Layer 2 of a small transformer language model trained on English Wikipedia (10 layers, counted from 0, width 96).
A neuron adds its activation times its output weights to the MLP's output. To switch it off is to set its activation to zero at one token and run the rest of the model.

Output weights of the MLP neurons that the questions are about. A number n stands for n times 0.0013.
n24: -7 -20 63 -65 134 -20 -77 -17 -43 -88 -82 -41 25 149 -36 -97 -17 33 89 -40 -50 -10 -129 -205 141 175 6 -107 -67 -169 125 253 136 101 -13 -83 255 184 50 78 103 -88 56 -21 -9 -8 36 115 -151 -62 -189 -75 -125 43 41 -18 80 3 -51 86 -142 -6 90 -27 -95 -181 97 -181 -310 37 24 -102 8 -125 59 -5 10 139 -130 108 0 77 -138 -94 81 41 126 -105 1 24 -121 34 44 52 251 69
n30: -107 -143 207 -108 -8 -133 -215 -81 172 -57 66 -12 -100 40 -85 213 -69 54 197 -102 -60 148 -39 -17 -68 -92 47 -113 242 6 46 -56 -150 -55 -8 99 65 144 37 43 212 -86 4 78 -82 -97 -133 39 -108 -245 -116 -118 -218 -5 -2 197 -189 78 -99 141 12 179 -120 -107 -47 -176 31 49 95 -71 37 196 74 -231 264 -40 -8 294 93 125 60 -216 -100 -225 4 124 12 -175 74 115 -216 31 41 -99 -14 1
n39: -87 209 -298 41 14 59 72 12 -68 253 -28 -164 -84 74 65 154 -23 140 -102 -91 -210 -282 244 80 182 97 24 2 144 234 31 62 -25 49 -34 -111 -174 -18 -41 -106 -144 -79 -104 -70 118 207 -95 149 -15 -104 124 -101 -72 45 -106 24 74 112 -66 63 -38 82 145 -33 -59 -95 117 152 -54 21 -88 20 18 76 -45 70 -38 -355 -197 -148 -16 -70 54 -68 -39 80 -17 -44 -32 -49 -5 -48 -11 31 38 70
n88: -165 -13 -152 -15 -127 87 144 153 -84 -65 9 -139 271 11 -107 226 -119 113 -23 -125 35 93 -49 27 -125 28 74 73 130 -135 -27 28 -64 -61 326 -98 -358 -142 10 4 19 223 246 -86 -38 -50 187 23 18 -185 -124 138 185 -45 -148 -84 118 -32 16 -30 -191 104 19 -100 -102 64 -67 -143 133 -18 -126 -39 -3 -173 -109 65 -23 73 136 -15 -4 -58 -231 52 31 -129 -47 18 -117 70 171 -34 56 -87 -16 179
n103: 34 279 217 33 17 -81 132 8 0 -11 -15 265 -27 115 202 -146 -58 -57 50 -4 83 115 -18 -49 115 69 61 -14 12 6 -174 6 46 -25 -57 -120 -64 49 -74 80 71 4 -92 106 -166 -33 152 -61 -339 149 121 64 36 -131 -80 -169 -129 20 94 32 161 -95 -119 -28 36 96 -3 179 -272 -65 -80 -46 44 305 14 -39 -126 -55 40 49 -136 27 141 2 -41 114 -43 -28 -61 -88 199 -26 -12 100 138 -116
n112: -115 69 185 -9 -230 266 134 107 -117 -87 -190 -85 126 -73 -32 273 -76 26 -65 -192 -105 -22 313 -186 -10 -49 93 86 29 -6 69 76 -159 -265 -87 82 125 -68 38 70 1 -95 190 54 28 22 26 -16 -161 62 -178 -29 79 -87 -190 -58 -64 86 93 91 95 190 -64 158 113 -77 117 -8 -68 160 96 -29 -17 141 -142 20 157 67 -103 -44 63 258 -157 -35 -13 -260 -105 71 114 -172 127 -35 98 200 150 189
n153: -320 -94 125 138 22 159 29 5 -173 -6 153 94 -165 2 74 155 91 129 134 70 -66 127 204 3 -10 -30 46 224 -57 -5 20 46 -61 -60 -157 52 -247 -224 83 144 -13 89 86 -179 117 -186 54 -219 -5 76 -14 -12 72 71 -86 110 104 31 188 -128 90 -164 -111 -16 150 36 -40 -140 51 -137 115 146 121 13 152 28 116 139 160 -96 71 279 -28 -101 148 -114 86 109 191 29 -198 66 -115 -145 71 24
n165: -324 -107 46 -40 -108 -233 14 -68 -217 -17 -165 -21 -71 -4 -56 70 115 -111 29 156 -213 221 145 -87 -57 -142 -106 125 -23 -132 -126 53 76 37 27 25 71 3 -287 71 48 -126 -29 -105 100 -112 29 28 237 -15 59 -70 125 -34 39 111 -102 -91 -117 124 76 -155 -82 241 -20 192 -107 -114 -9 7 174 81 54 -92 83 -43 -252 32 2 206 45 -97 -239 -129 111 25 5 -45 32 10 -39 173 -36 -27 -15 -39
n185: -58 -80 116 -16 81 89 45 182 -134 126 192 -44 28 -18 52 -213 8 65 -58 -2 -53 170 -67 -89 -70 91 98 -26 -99 102 -61 8 -61 -32 -93 -54 370 222 108 -60 -88 58 -122 -44 -67 -21 -64 188 27 94 -15 -6 -31 -114 192 -254 -106 40 -53 43 -31 24 51 90 -64 -88 239 32 -51 11 -49 -270 91 175 39 90 -133 -72 14 -51 121 217 69 -100 27 133 23 -69 -67 -146 96 33 20 14 54 -25
n205: -105 -59 84 218 121 -8 -28 -2 98 -36 -111 3 55 -181 11 -24 -76 -26 -146 24 -35 -177 -31 -123 123 58 42 76 -143 -23 93 -38 -117 30 3 -163 -66 102 -70 73 -64 -72 229 -210 119 -95 78 -118 -14 131 -137 -288 48 11 126 -124 36 113 -59 -77 -75 5 -137 -168 24 -2 -43 -63 55 63 253 10 -146 -83 25 193 105 23 78 15 54 -89 -170 39 -3 -109 2 -145 -115 62 199 79 -185 129 130 -210
n211: 20 36 -70 1 199 35 54 172 -215 57 125 -269 161 128 127 35 209 64 79 -191 80 19 13 112 120 91 128 -23 -271 -32 -58 12 395 0 -160 -97 254 8 59 -69 -71 -213 30 -95 -20 193 -20 22 12 -11 190 -73 -76 -226 130 152 -90 -47 -42 37 57 19 261 -57 -173 76 -82 66 -5 -219 -74 -36 -66 47 -172 28 -93 -200 -88 -149 51 -10 -113 -93 -5 19 -86 -52 101 -220 -144 -169 122 -2 76 10
n224: 7 -210 134 -195 -131 131 24 52 313 -69 54 103 101 -150 -117 -106 -274 17 -36 -167 -188 -21 -144 -64 43 0 18 61 139 185 119 111 -25 -23 260 471 344 345 -195 -48 -181 74 -4 35 8 57 -185 -73 -85 16 -13 77 -3 8 -45 -68 -241 107 8 -15 -140 -14 -161 239 -116 59 22 180 -3 76 -27 -58 14 -223 -35 -33 136 79 -209 23 69 -62 -42 49 -57 -52 -7 -19 -144 -61 53 82 18 25 -41 50
n229: 244 -95 -168 87 36 53 2 57 163 50 74 55 194 -127 -97 -45 -252 49 -40 3 -36 -79 -187 -200 -203 -88 -117 26 118 -48 130 118 82 -211 145 103 -8 11 18 11 -50 63 -22 -77 -28 36 203 -8 -85 118 -39 249 271 -109 -64 -124 -88 -127 -145 -95 -142 -61 -28 13 80 107 -114 40 -145 75 -15 45 -39 35 -7 -36 -160 -98 -212 -1 17 58 40 233 129 -190 -42 -56 -21 28 249 184 -81 39 155 -12
n235: 155 58 -117 -140 -86 -189 -44 10 56 34 -70 122 104 79 -120 -111 35 -29 166 -30 297 -25 -29 257 -103 -115 -82 -40 2 -15 21 -125 -105 4 -12 99 141 -163 -238 20 92 44 -101 -42 140 113 91 39 -110 -288 -123 -29 61 -134 -131 101 -200 -240 -60 66 183 29 0 5 28 13 -136 -128 -13 11 -172 60 -79 -38 98 128 -141 48 -39 237 25 12 -59 65 54 -23 -58 -208 -176 22 -132 5 211 34 -24 47
n239: 79 145 100 116 227 -51 55 -16 -18 198 170 -338 -15 59 266 -135 49 -37 100 61 92 162 31 -86 -67 105 165 -209 -90 66 -48 -170 7 46 -73 67 74 118 -110 78 150 205 -150 65 15 62 0 -19 87 28 -94 -1 2 -52 118 -134 -50 -6 -22 -21 -31 -90 -117 -16 -66 77 -153 125 17 -26 -113 -94 45 107 5 156 152 -349 -210 -68 -102 150 -13 38 147 71 -31 128 -106 -66 28 87 110 -87 -160 10
n240: 140 228 56 46 26 -112 -75 -6 -149 134 -20 -182 188 77 -112 -66 13 27 177 41 -28 -196 -2 -34 78 152 -136 -73 59 -148 18 -40 -235 1 130 -68 -62 -70 63 -107 -81 73 -102 80 -114 -41 67 206 -116 76 -54 100 264 86 -21 -19 -300 206 -5 -13 120 -156 74 -108 19 -300 -138 -145 37 87 104 -150 -139 -86 -164 69 -111 70 204 -195 -147 -59 100 -27 43 60 -53 -47 -212 77 108 -88 -66 -15 74 86

Each question names a token from some text and the token that comes next. It shows the activations a of the neurons there, in the order above. A number n stands for n times 0.01.

Then comes g, the gradient of the next token's log-probability with respect to the MLP's output, scaled to length 1. A neuron's effect is roughly proportional to its activation times (output weights . g). A number n stands for n times 0.00086.

"ad", then " Ph"
a: -31 3 7 -41 6 26 289 12 19 49 5 -15 18 27 79 -10
g: -31 18 -53 28 296 90 42 -25 -75 38 174 -308 141 -1 -11 88 -24 -10 36 55 39 -23 120 -167 51 -60 -103 172 68 -210 -98 217 -109 50 167 -121 72 124 -35 78 -32 -31 111 71 67 83 -35 -201 -256 -115 -61 117 -223 -28 15 41 -70 -241 82 -116 162 131 204 -52 84 31 -29 -62 12 -326 108 83 -55 79 -281 105 125 16 6 -22 -20 137 -60 24 76 92 -33 15 94 -32 26 276 -40 -62 -159 8
Which two neurons, each switched off alone, lower its probability most, in order? n153, n239

"z", then "in"
a: -166 -2 227 -1 -7 27 17 -20 -52 20 -2 28 -2 41 -10 77
g: 90 102 -123 -114 80 -129 127 40 -32 -61 -29 270 -63 126 109 17 -198 -117 72 67 6 30 265 63 -102 -89 137 59 47 152 -115 42 235 -45 -19 5 -14 170 -261 192 -191 -175 -165 152 153 199 254 53 3 79 -69 69 -103 -72 79 110 -65 22 -172 -38 87 -65 -93 82 64 79 55 97 -249 4 51 -62 74 7 63 -13 -126 -61 -10 58 23 -360 -11 54 -75 -29 -100 186 -70 44 4 -40 203 14 146 59
Which neuron, switched off, lowers the next token's probability most? n39

"er", then " City"
a: -233 -2 -4 5 2 -80 -57 11 -26 -18 12 30 -27 -4 102 -1
g: 41 -47 15 150 313 -7 -15 -79 9 35 68 -28 -208 -143 -5 -69 -82 -119 -43 82 43 38 -343 192 48 72 -36 151 39 96 241 -161 -89 -118 -161 -55 -7 49 137 80 19 9 -63 -343 121 30 139 -99 74 -143 -158 -63 164 -4 4 69 49 -41 99 56 162 -112 85 50 -55 -168 127 42 216 -59 203 -220 155 -160 35 165 47 61 59 -25 56 -99 158 69 -30 4 13 -180 18 21 97 83 -197 -52 99 -114
Which neuron, switched off, lowers the next token's probability most? n112

"e", then "il"
a: -159 -10 8 18 13 -6 -2 -7 2 -1 1 -7 3 461 5 -11
g: -128 62 -221 -45 48 -69 23 198 -21 -8 -129 172 -71 33 37 -111 11 92 86 -58 -80 19 38 82 153 175 138 -29 69 91 63 -217 98 40 -96 -133 68 -73 123 -119 104 113 173 149 208 104 139 43 -59 -27 -304 104 103 106 -170 -173 86 47 -90 -217 141 343 98 45 106 289 -41 79 -38 12 -145 -256 95 42 -5 89 -93 -39 55 27 -103 12 -13 132 -217 -127 -104 30 2 -75 -46 -95 -6 25 -135 -50
Which two neurons, each switched off alone, lower its probability most, in order? n235, n24

" C", then "ate"
a: -7 -8 -16 -7 -16 -14 3 2 -21 65 -82 75 -3 3 -14 0
g: 152 -48 -87 -7 33 215 -93 -3 126 -26 -12 22 13 123 -131 -145 54 143 -45 -237 107 -135 106 55 -170 -177 158 -227 22 129 90 162 -213 -31 12 -10 -38 -148 -228 -15 50 -257 130 63 -4 15 50 29 -44 -77 -82 -123 -165 -51 -218 178 -58 -84 -119 -64 -102 -94 -51 128 -111 174 319 51 -249 -53 42 71 220 38 27 47 70 78 -186 -37 5 162 -188 82 126 -17 9 -18 55 89 48 151 -26 -120 23 -56
Which neuron, switched off, lowers the next token's probability most? n224

" after", then " and"
a: -63 14 10 28 -22 -23 16 67 -3 -5 2 7 108 11 0 -2
g: -237 -22 49 6 203 -106 -143 110 -9 -181 0 19 -66 124 -167 52 23 201 -67 -85 -275 -96 -126 -4 75 -141 -100 189 -88 -133 -96 42 -290 -64 -108 14 -72 -49 -143 170 93 -135 92 -7 -109 -208 40 34 39 -35 33 -225 62 27 112 -51 141 98 167 44 53 177 -43 250 -111 217 85 -11 40 65 149 101 -64 90 -19 28 -132 -95 28 -23 -107 -18 -91 45 196 49 -197 107 -57 199 94 -143 36 121 57 -173
Which neuron, switched off, raises the next token's probability most? n229

"er", then "ay"
a: -35 -21 5 -25 -12 -2 -38 0 28 -20 4 22 4 26 -7 -47
g: 133 -139 -96 -32 -166 216 -55 -82 -15 -100 45 -290 52 -68 -5 80 85 133 143 -162 95 -36 96 -37 45 205 -13 -135 174 25 -157 48 4 15 -193 -8 -40 122 -146 -81 262 -56 91 40 23 73 110 7 -161 5 -133 -9 -103 -34 123 80 -123 109 40 -130 53 29 43 -99 142 -116 30 -117 -119 -41 -214 282 87 38 -283 82 24 -91 31 -71 -260 217 -137 83 231 -185 -16 85 41 88 -105 -43 121 -4 65 20
Which neuron, switched off, raises the next token's probability most? n24

" H", then "el"
a: -44 13 -14 -32 8 -8 12 -4 16 208 10 66 0 40 38 -3
g: -39 195 17 14 33 -57 -200 -157 -124 -223 71 22 -38 -195 -197 -18 184 -200 21 -125 264 -35 -188 191 132 216 82 147 46 52 143 -51 49 -13 -113 36 90 2 -28 -100 118 128 -153 -73 -65 101 161 46 168 146 -198 163 155 -37 62 96 -192 -40 4 -34 105 44 -128 6 -7 -19 134 38 124 72 69 -37 -9 -127 117 -210 -10 124 -47 138 57 20 -57 -137 16 175 -89 -43 -150 -207 -16 -124 -24 189 -68 192
Which neuron, switched off, raises the next token's probability most? n205

"ap", then "e"
a: -6 0 15 -25 -143 128 -27 -7 9 -2 -3 25 -1 15 -18 -12
g: -1 -32 -87 -108 -19 186 -108 135 -4 158 -109 217 86 -27 135 -96 -40 50 -78 98 7 276 -116 -45 -11 -27 56 -47 12 33 -171 -188 70 56 32 -128 -4 156 -93 65 161 -44 -205 -217 85 90 -188 21 6 9 10 3 -39 -27 350 187 -38 -156 -146 120 184 -262 39 22 71 -49 67 -100 236 -98 103 66 21 -154 -45 12 76 -184 -109 -169 32 48 -78 -53 -3 202 -43 195 -25 57 -123 160 18 120 -104 -188
Which neuron, switched off, raises the next token's probability most? n112

" K", then "l"
a: -123 1 -3 14 -63 0 1 5 40 -5 -85 41 0 5 1 7
g: -374 172 71 83 141 -55 -135 6 22 173 -61 -97 121 -13 -166 -19 18 -89 278 79 -197 59 160 -90 79 -36 98 34 132 55 106 -36 -39 -62 -49 36 109 -190 218 -73 7 -154 -61 133 -78 -146 112 14 -204 84 99 11 57 186 156 -184 194 134 -29 128 55 -11 -157 107 -222 5 24 20 -177 80 -106 50 37 -77 44 79 -73 182 136 -120 124 -133 -105 -36 -136 -113 33 39 -137 -162 82 44 51 -126 146 28
Which neuron, switched off, raises the next token's probability most? n24

" ", then "very"
a: -75 -17 -12 67 0 -5 4 10 -35 97 -76 46 50 7 3 8
g: 146 145 88 86 12 -88 -106 -23 -2 150 -7 -105 73 12 93 102 -6 -30 132 -85 116 53 -102 -98 100 -252 -12 133 -88 33 -41 261 -63 -123 -67 42 64 -85 87 -61 4 -94 48 -49 -138 231 -19 -92 -60 14 -375 -81 -2 42 -61 116 200 -67 89 22 -261 -150 -217 -179 -13 -65 -140 262 -68 75 62 19 -148 -49 -107 22 138 -52 207 -37 94 -177 107 174 3 37 53 -155 -120 207 -110 -28 198 -19 45 -134
Which two neurons, each switched off alone, lower its probability most, in order? n205, n185

" his", then " Or"
a: -50 -1 33 70 -94 -9 58 -4 -6 -20 -23 -20 -10 9 -17 20
g: 113 179 -55 -134 -69 91 72 -26 -60 -57 208 13 94 -176 -173 127 83 -98 -107 71 103 144 19 63 -262 -208 25 -189 -6 -127 134 79 78 -227 -64 92 -180 41 -2 14 234 -147 -141 68 -8 -51 -183 -128 167 108 140 121 19 220 -133 15 -210 110 -72 27 -87 28 42 96 -71 21 159 -59 -11 124 -78 83 4 -36 -85 -123 32 145 60 -3 74 125 41 -155 -139 153 22 47 162 87 -306 -82 200 42 43 112
Which neuron, switched off, lowers the next token's probability most? n103

"ference", then " N"
a: -47 -7 0 -17 5 -28 -97 11 3 -23 2 26 1 -23 -28 -10
g: 204 99 87 -19 263 98 192 -53 -139 140 264 -42 198 66 65 -8 -37 80 -81 121 -22 56 5 24 -5 57 -33 10 90 -91 56 157 113 -113 -37 -162 -158 -62 -58 -6 -20 -188 -47 -35 19 -103 -29 -203 2 31 -63 143 164 124 12 117 -274 268 -58 -19 34 -95 -80 208 66 -152 -56 -52 1 -256 -124 3 81 88 114 16 155 181 91 -47 67 -30 230 31 224 66 210 -115 29 70 121 79 91 -170 139 32
Which neuron, switched off, raises the next token's probability most? n153

"-", then "H"
a: 5 3 7 11 10 4 -6 -21 -348 307 -26 5 174 -4 34 28
g: -45 32 -69 75 -57 22 45 -76 -83 -4 -220 -4 184 -91 41 49 -222 149 -50 127 -52 160 -74 -165 76 34 10 130 132 -22 150 -118 -92 110 149 -71 115 -72 162 -61 77 166 -13 13 -257 191 -54 -192 28 238 83 -71 -64 -158 11 112 192 -151 101 -7 88 141 19 82 135 -182 -284 -67 54 36 154 -131 -50 -199 -202 -118 216 100 -61 48 89 -26 -76 101 15 104 80 96 238 -48 -55 119 -72 -8 -155 -100
Which neuron, switched off, lowers the next token's probability most? n185

"ec", then "k"
a: -28 -253 0 10 26 -70 -97 -33 -171 41 -14 1 14 -8 43 0
g: 5 181 -82 -114 -37 -100 -40 -120 43 214 37 24 236 59 197 110 -318 -11 220 -7 -25 188 48 35 -26 -149 -19 114 12 245 -131 -30 -111 -32 126 -75 19 34 67 57 -223 69 -59 -38 85 -8 161 53 -136 78 263 80 -179 -110 -105 -48 -52 113 12 86 46 86 -90 -44 -155 51 33 30 62 17 -75 32 125 -242 50 24 22 -49 270 -46 82 -3 -40 -87 -215 135 190 29 -196 -43 4 250 188 -21 129 41
Which neuron, switched off, raises the next token's probability most? n30

".\n", then "M"
a: -47 15 6 25 -179 -4 55 1 -190 -9 -144 1 17 -3 23 5
g: -85 240 -2 -211 -57 215 -52 127 -98 -83 -37 -83 17 -130 279 6 125 -45 -80 -95 301 117 25 -131 131 50 146 36 50 118 -133 108 -81 89 177 63 -146 54 71 -111 -40 -272 35 -160 7 52 -145 66 21 -24 -6 -12 29 -31 -137 51 95 167 59 -3 -166 -72 35 160 154 79 -29 -19 22 -171 -20 -80 -17 9 321 -104 -93 32 39 -113 85 229 191 48 -21 -151 -79 284 77 52 -80 -93 57 26 -2 -152
Which neuron, switched off, lowers the next token's probability most? n153

",", then " P"
a: -150 -8 -25 212 -35 -20 -30 7 -68 29 -37 -7 90 14 -30 5
g: -4 116 54 12 -182 73 101 -32 -76 158 44 69 -30 -64 -139 162 -75 -211 -6 53 202 9 -61 4 -216 -18 201 47 -36 25 -59 43 -11 64 -178 141 -32 88 473 -88 -106 -26 -62 -11 -215 -100 -43 10 113 41 -257 70 -100 -211 62 -20 5 210 -39 111 -184 -50 87 133 -37 -212 -7 82 44 -120 -86 -136 -69 -67 -23 -19 -193 225 43 -18 -50 2 89 36 72 -43 -108 149 -173 -77 23 83 -4 -226 111 119
Which neuron, switched off, raises the next token's probability most? n185

"l", then "ine"
a: -90 5 -7 15 15 16 -63 7 -102 -20 -128 23 4 6 -6 -5
g: 177 166 -85 -61 223 -20 90 -148 -10 -53 -16 20 -46 28 157 -72 -33 309 6 202 50 66 -5 81 69 -155 46 137 55 87 242 -51 -53 -83 158 42 -158 1 83 138 135 37 106 -87 -142 -54 -48 -7 58 -125 -18 196 -18 98 80 140 43 101 183 35 -69 35 -23 7 -2 44 68 77 22 47 -33 -52 -253 6 194 -111 279 123 -122 -135 -93 -49 -202 97 115 216 -163 -39 -79 -24 112 247 -118 -65 62 -291
Which neuron, switched off, lowers the next token's probability most? n211

"ud", then "ies"
a: 8 0 -2 -73 27 17 4 -4 -5 -18 -6 59 26 2 39 -188
g: -46 -258 250 -69 -92 123 66 70 188 -106 -60 59 -17 33 53 29 203 -104 -70 -73 -53 11 -3 67 51 -194 132 -23 -57 30 34 0 128 46 -116 -31 -57 8 201 95 60 -73 53 -90 -5 -241 -143 -261 32 191 42 139 196 16 -73 -13 301 -184 -48 147 44 -29 101 154 -207 95 13 86 29 126 16 -107 -195 -47 -57 126 23 98 -199 164 -2 193 -35 -17 -31 131 -82 -115 105 -145 -63 42 -234 -112 -51 -204
Which neuron, switched off, lowers the next token's probability most? n240

" is", then " a"
a: -101 -93 -25 154 7 2 -39 15 -45 11 -79 2 26 31 -5 11
g: -110 -42 36 140 -191 123 -223 36 -143 91 -86 -107 164 40 45 20 -137 156 -74 -45 2 -240 -67 -48 -104 61 -45 -242 -50 -99 -104 -135 63 49 105 -110 14 55 187 -8 -24 12 26 -128 -39 -73 -109 -22 -93 121 175 -22 -23 -160 84 -141 -96 -184 103 -318 39 -58 -146 -235 -169 158 -76 -163 -77 -174 12 -28 3 -129 86 -215 129 -148 15 30 -34 220 37 102 -132 93 45 -252 100 -123 -145 75 -90 -3 78 -64
Which neuron, switched off, lowers the next token's probability most? n30

"ory", then " C"
a: -22 -9 0 18 -26 31 0 2 -92 -5 4 57 -2 -26 3 -5
g: -61 -76 184 237 -86 134 168 158 22 8 152 174 96 -103 383 -12 -42 12 -297 -90 74 -60 -101 -47 8 55 -141 -22 131 -59 -2 136 209 13 -133 29 15 75 177 -107 -104 -161 29 152 -102 8 195 -115 124 -66 98 125 47 96 -29 99 -91 56 6 -130 4 44 -36 -149 97 -57 -66 12 -148 -144 145 -183 106 149 127 49 -137 -97 127 -52 24 -74 38 -148 -45 -224 74 112 7 -42 102 -67 -99 -232 154 -9
Which neuron, switched off, lowers the next token's probability most? n235

"49", then "87"
a: -108 0 63 -8 15 -22 -33 -33 10 5 11 -12 -3 25 49 45
g: -44 108 48 -45 31 -8 -7 54 59 -162 -203 -49 -100 -33 -50 29 -335 5 58 11 9 275 7 -146 -186 -30 -27 -16 328 -222 11 -26 81 113 -43 -48 -59 -35 95 119 93 -7 -38 72 -84 -85 -18 -58 -65 9 15 -102 -35 -58 201 -112 -67 -49 244 133 -19 124 -129 0 -154 -116 -54 -5 150 -123 85 -90 126 -328 -123 65 3 -14 -255 -207 -58 -64 -58 237 165 28 -147 97 -55 20 -21 -171 -128 -89 -175 -58
Which neuron, switched off, raises the next token's probability most? n39

" Bar", then "n"
a: -61 20 19 11 -154 137 18 16 -3 23 -232 50 16 16 6 5
g: -35 -75 -40 -77 48 -75 -170 41 -24 -2 -197 -70 43 -145 -220 41 -40 -65 155 248 368 -2 26 -70 77 92 -13 -36 -229 -132 185 164 139 0 77 -117 96 -8 158 164 -101 -50 -118 -81 0 3 72 -87 117 -115 249 -35 78 -88 -5 -8 -10 110 170 -314 65 89 -38 204 38 5 -98 74 -75 35 39 -19 -247 74 47 14 11 130 -150 9 3 10 -120 -123 122 38 78 -123 -222 174 51 16 41 -190 120 148
Which neuron, switched off, lowers the next token's probability most? n103

"rist", then "ian"
a: -47 1 143 -10 28 -9 28 -16 -15 -31 -6 106 -4 -18 -16 -30
g: -8 -11 40 -58 -149 -10 51 151 215 -48 -258 43 43 90 -6 48 -108 -100 66 126 210 -66 -175 23 -142 66 79 148 -29 -44 -153 -86 -19 -103 -11 -54 114 209 -70 -98 -151 -76 164 117 -217 4 -206 -160 -57 -15 -23 -141 120 -102 -201 213 106 -139 -45 47 -163 -115 -289 150 -13 71 -219 25 -78 -109 -12 81 -52 13 -37 -86 -149 -39 -172 128 -121 135 -105 -38 -251 -107 -38 -139 85 -145 38 -159 9 -13 -35 -147
Which neuron, switched off, lowers the next token's probability most? n224

" a", then " K"
a: -190 12 9 119 -51 0 6 0 -18 51 -134 5 1 -9 -18 36
g: 83 98 184 -52 -26 52 68 -93 -56 -164 101 -4 63 -148 108 123 -99 -59 1 -87 152 46 -113 -9 -71 -51 42 48 -261 167 -85 0 110 27 -16 66 -205 57 -35 -76 347 105 -65 172 -104 -199 -59 -14 108 -161 191 -11 -24 -146 -243 83 -269 -73 47 -109 -128 148 -14 38 -246 41 -15 -80 -199 -129 73 -50 148 -169 157 37 -23 122 39 -222 73 58 43 48 52 172 0 -21 91 51 180 35 169 17 195 25
Which neuron, switched off, lowers the next token's probability most? n88

"a", then "ig"
a: -36 -21 6 -13 -4 25 7 -10 -6 44 1 13 36 6 -1 9
g: 263 125 -59 -150 143 108 -4 25 124 -110 -99 -72 78 106 -82 -42 -12 176 -36 -376 -26 -274 78 -36 -31 -9 -161 -27 96 218 -82 43 -10 161 -10 156 62 11 11 110 77 58 90 206 -111 62 129 -44 -38 89 -161 6 -60 -39 101 -81 -61 64 -6 45 -11 50 140 9 104 -86 -161 -89 -315 105 239 -82 37 -35 -66 -222 -45 -105 -49 23 180 -19 88 318 -90 35 -135 -21 -154 23 -194 12 -8 -91 -17 -14
Which neuron, switched off, lowers the next token's probability most? n229

"t", then "aining"
a: -189 -8 7 -20 10 -3 -17 1 -15 -7 -81 -6 -11 17 3 -76
g: -32 10 37 72 87 -57 203 -113 47 -2 143 84 11 81 44 53 -84 -160 48 49 -73 -40 -131 -243 80 381 23 73 121 20 -260 -62 -16 -189 35 -70 107 -210 -78 -8 16 81 151 39 -78 94 -39 -213 130 15 4 -99 -175 54 -188 117 -159 256 -172 31 70 41 108 133 -6 144 38 -70 -41 38 -101 105 64 -125 182 -122 -9 172 121 11 -153 15 124 -164 213 45 -63 78 -15 -14 210 103 175 111 -156 37
Which neuron, switched off, lowers the next token's probability most? n211

"ars", then "ons"
a: -44 1 87 -2 5 0 -19 13 -49 -10 19 -4 -1 7 0 -45
g: -11 127 6 93 -28 294 21 149 -147 -69 -72 89 115 34 -68 -66 -17 -101 -115 -155 -30 -136 -124 224 -68 140 -38 170 167 -137 -105 -7 -11 -23 -85 -4 64 69 -138 -72 -23 -88 187 61 17 43 6 -45 -183 -64 -100 201 85 196 -289 44 -56 73 187 44 -137 172 42 -48 -50 310 -142 -13 -142 -16 -48 4 122 -128 -241 122 -23 -135 211 16 -104 -143 24 78 -172 -135 -70 156 -68 69 113 10 96 -208 38 3
Which neuron, switched off, lowers the next token's probability most? n185

" f", then "ran"
a: -198 1 9 58 28 -7 -2 0 -1 167 -282 34 -2 -2 69 31
g: -103 -44 166 -14 38 183 61 31 68 98 -262 -72 -226 -167 -141 -56 49 -51 114 75 -21 41 191 -86 -64 20 -48 -63 139 92 -111 -76 -65 312 -33 -54 -80 -144 -82 -167 221 -11 17 176 -4 89 -167 79 -107 203 -19 93 -67 104 21 -158 93 68 112 84 -236 -121 -212 -62 91 1 -2 173 -104 -18 -105 -48 90 46 -115 180 94 -165 156 -319 48 -45 17 -39 18 21 -79 150 148 -62 38 -110 32 138 59 -181
Which neuron, switched off, raises the next token's probability most? n88

" |", then " "
a: -25 -6 -2 99 -1 -7 3 0 -68 22 -45 -14 8 -33 7 43
g: 153 5 -88 -191 56 -103 62 -107 89 -214 -96 -92 -76 26 71 -41 365 59 -18 299 -83 -55 -63 -95 39 5 -91 -128 60 -114 -30 -33 -17 90 -44 -113 22 -62 -154 -118 -40 135 -24 -116 -199 -2 -38 83 126 140 -49 -136 34 -84 24 41 -21 11 -83 -75 101 -181 -16 69 51 -145 -36 24 60 161 97 173 -195 95 182 -4 8 34 -231 104 -13 159 -296 32 318 -41 84 67 81 143 -198 105 -112 202 -51 22
Which neuron, switched off, raises the next token's probability most? n88

" n", then "ative"
a: -46 -53 -12 2 -6 -3 -10 -10 -19 7 -86 25 1 17 24 20
g: 15 -53 -42 31 -18 -2 49 34 -108 -15 -34 -362 -81 150 -7 6 -55 63 -81 -21 142 -156 -265 -274 118 -167 -27 48 -50 85 -202 0 19 105 -26 -188 89 -108 -197 -163 -43 -78 -83 51 49 -26 59 231 -68 -265 22 -65 -206 25 67 207 90 77 -49 -105 76 -198 -84 125 -123 -72 -65 125 24 100 44 26 59 34 163 -24 25 -16 -197 117 7 -57 185 -143 9 -133 226 -144 168 58 122 -10 30 -84 83 -220
Which neuron, switched off, raises the next token's probability most? n211

"ot", then "o"
a: -32 -170 42 -13 10 225 -8 -28 -14 -6 15 42 11 25 0 31
g: -271 -90 -65 -92 62 28 -117 17 18 57 -202 45 -134 123 224 -142 -98 -38 52 156 9 137 118 33 286 -103 69 255 -23 130 -8 -9 -204 101 159 -27 -53 36 -141 36 -190 -133 19 -37 173 -108 169 177 -39 -23 140 156 -138 -120 -3 27 -10 128 -82 112 -33 30 -130 -90 8 -23 94 -11 57 39 -56 -39 47 11 217 302 -15 68 -56 -21 177 33 -22 -24 197 275 125 -51 -34 -117 28 179 -17 70 72 205
Which neuron, switched off, raises the next token's probability most? n30

" Ph", then "ot"
a: -97 15 0 24 -35 48 -53 -11 -2 244 -9 55 -7 -1 -30 26
g: 103 5 62 -16 -23 52 21 -118 20 293 134 -83 138 214 -101 41 28 -237 34 105 9 -30 15 -114 92 -27 102 24 125 -9 41 3 51 74 9 -315 -4 -30 12 -113 -41 -166 63 -336 6 -155 105 14 -1 -58 -111 -171 88 -146 -121 50 81 -172 -63 77 -132 -162 136 -64 -120 -126 -114 -148 -170 -16 33 134 137 29 39 -182 158 212 9 89 -244 -34 -65 -110 -249 2 -44 69 -13 -257 -79 -55 -108 -130 -30 -89
Which neuron, switched off, raises the next token's probability most? n24

"on", then "ard"
a: 1 1 11 -29 16 7 1 90 -1 12 -1 -2 -19 -30 -11 9
g: -128 248 -29 112 -4 -19 -5 112 -194 83 -36 -13 -85 -80 91 -149 -140 51 -32 -286 -7 3 2 127 -212 133 62 -110 135 50 70 14 -139 98 46 -48 117 90 91 214 -171 47 231 182 -146 75 -35 -134 11 -90 -111 61 23 78 219 -250 -52 245 36 -74 -4 9 -28 99 -165 -10 -72 4 -100 -42 -88 -21 90 -202 -193 -135 -77 94 242 -218 -136 65 -6 -107 79 -47 24 78 146 -130 -51 -85 -54 -236 62 13
Which neuron, switched off, raises the next token's probability most? n165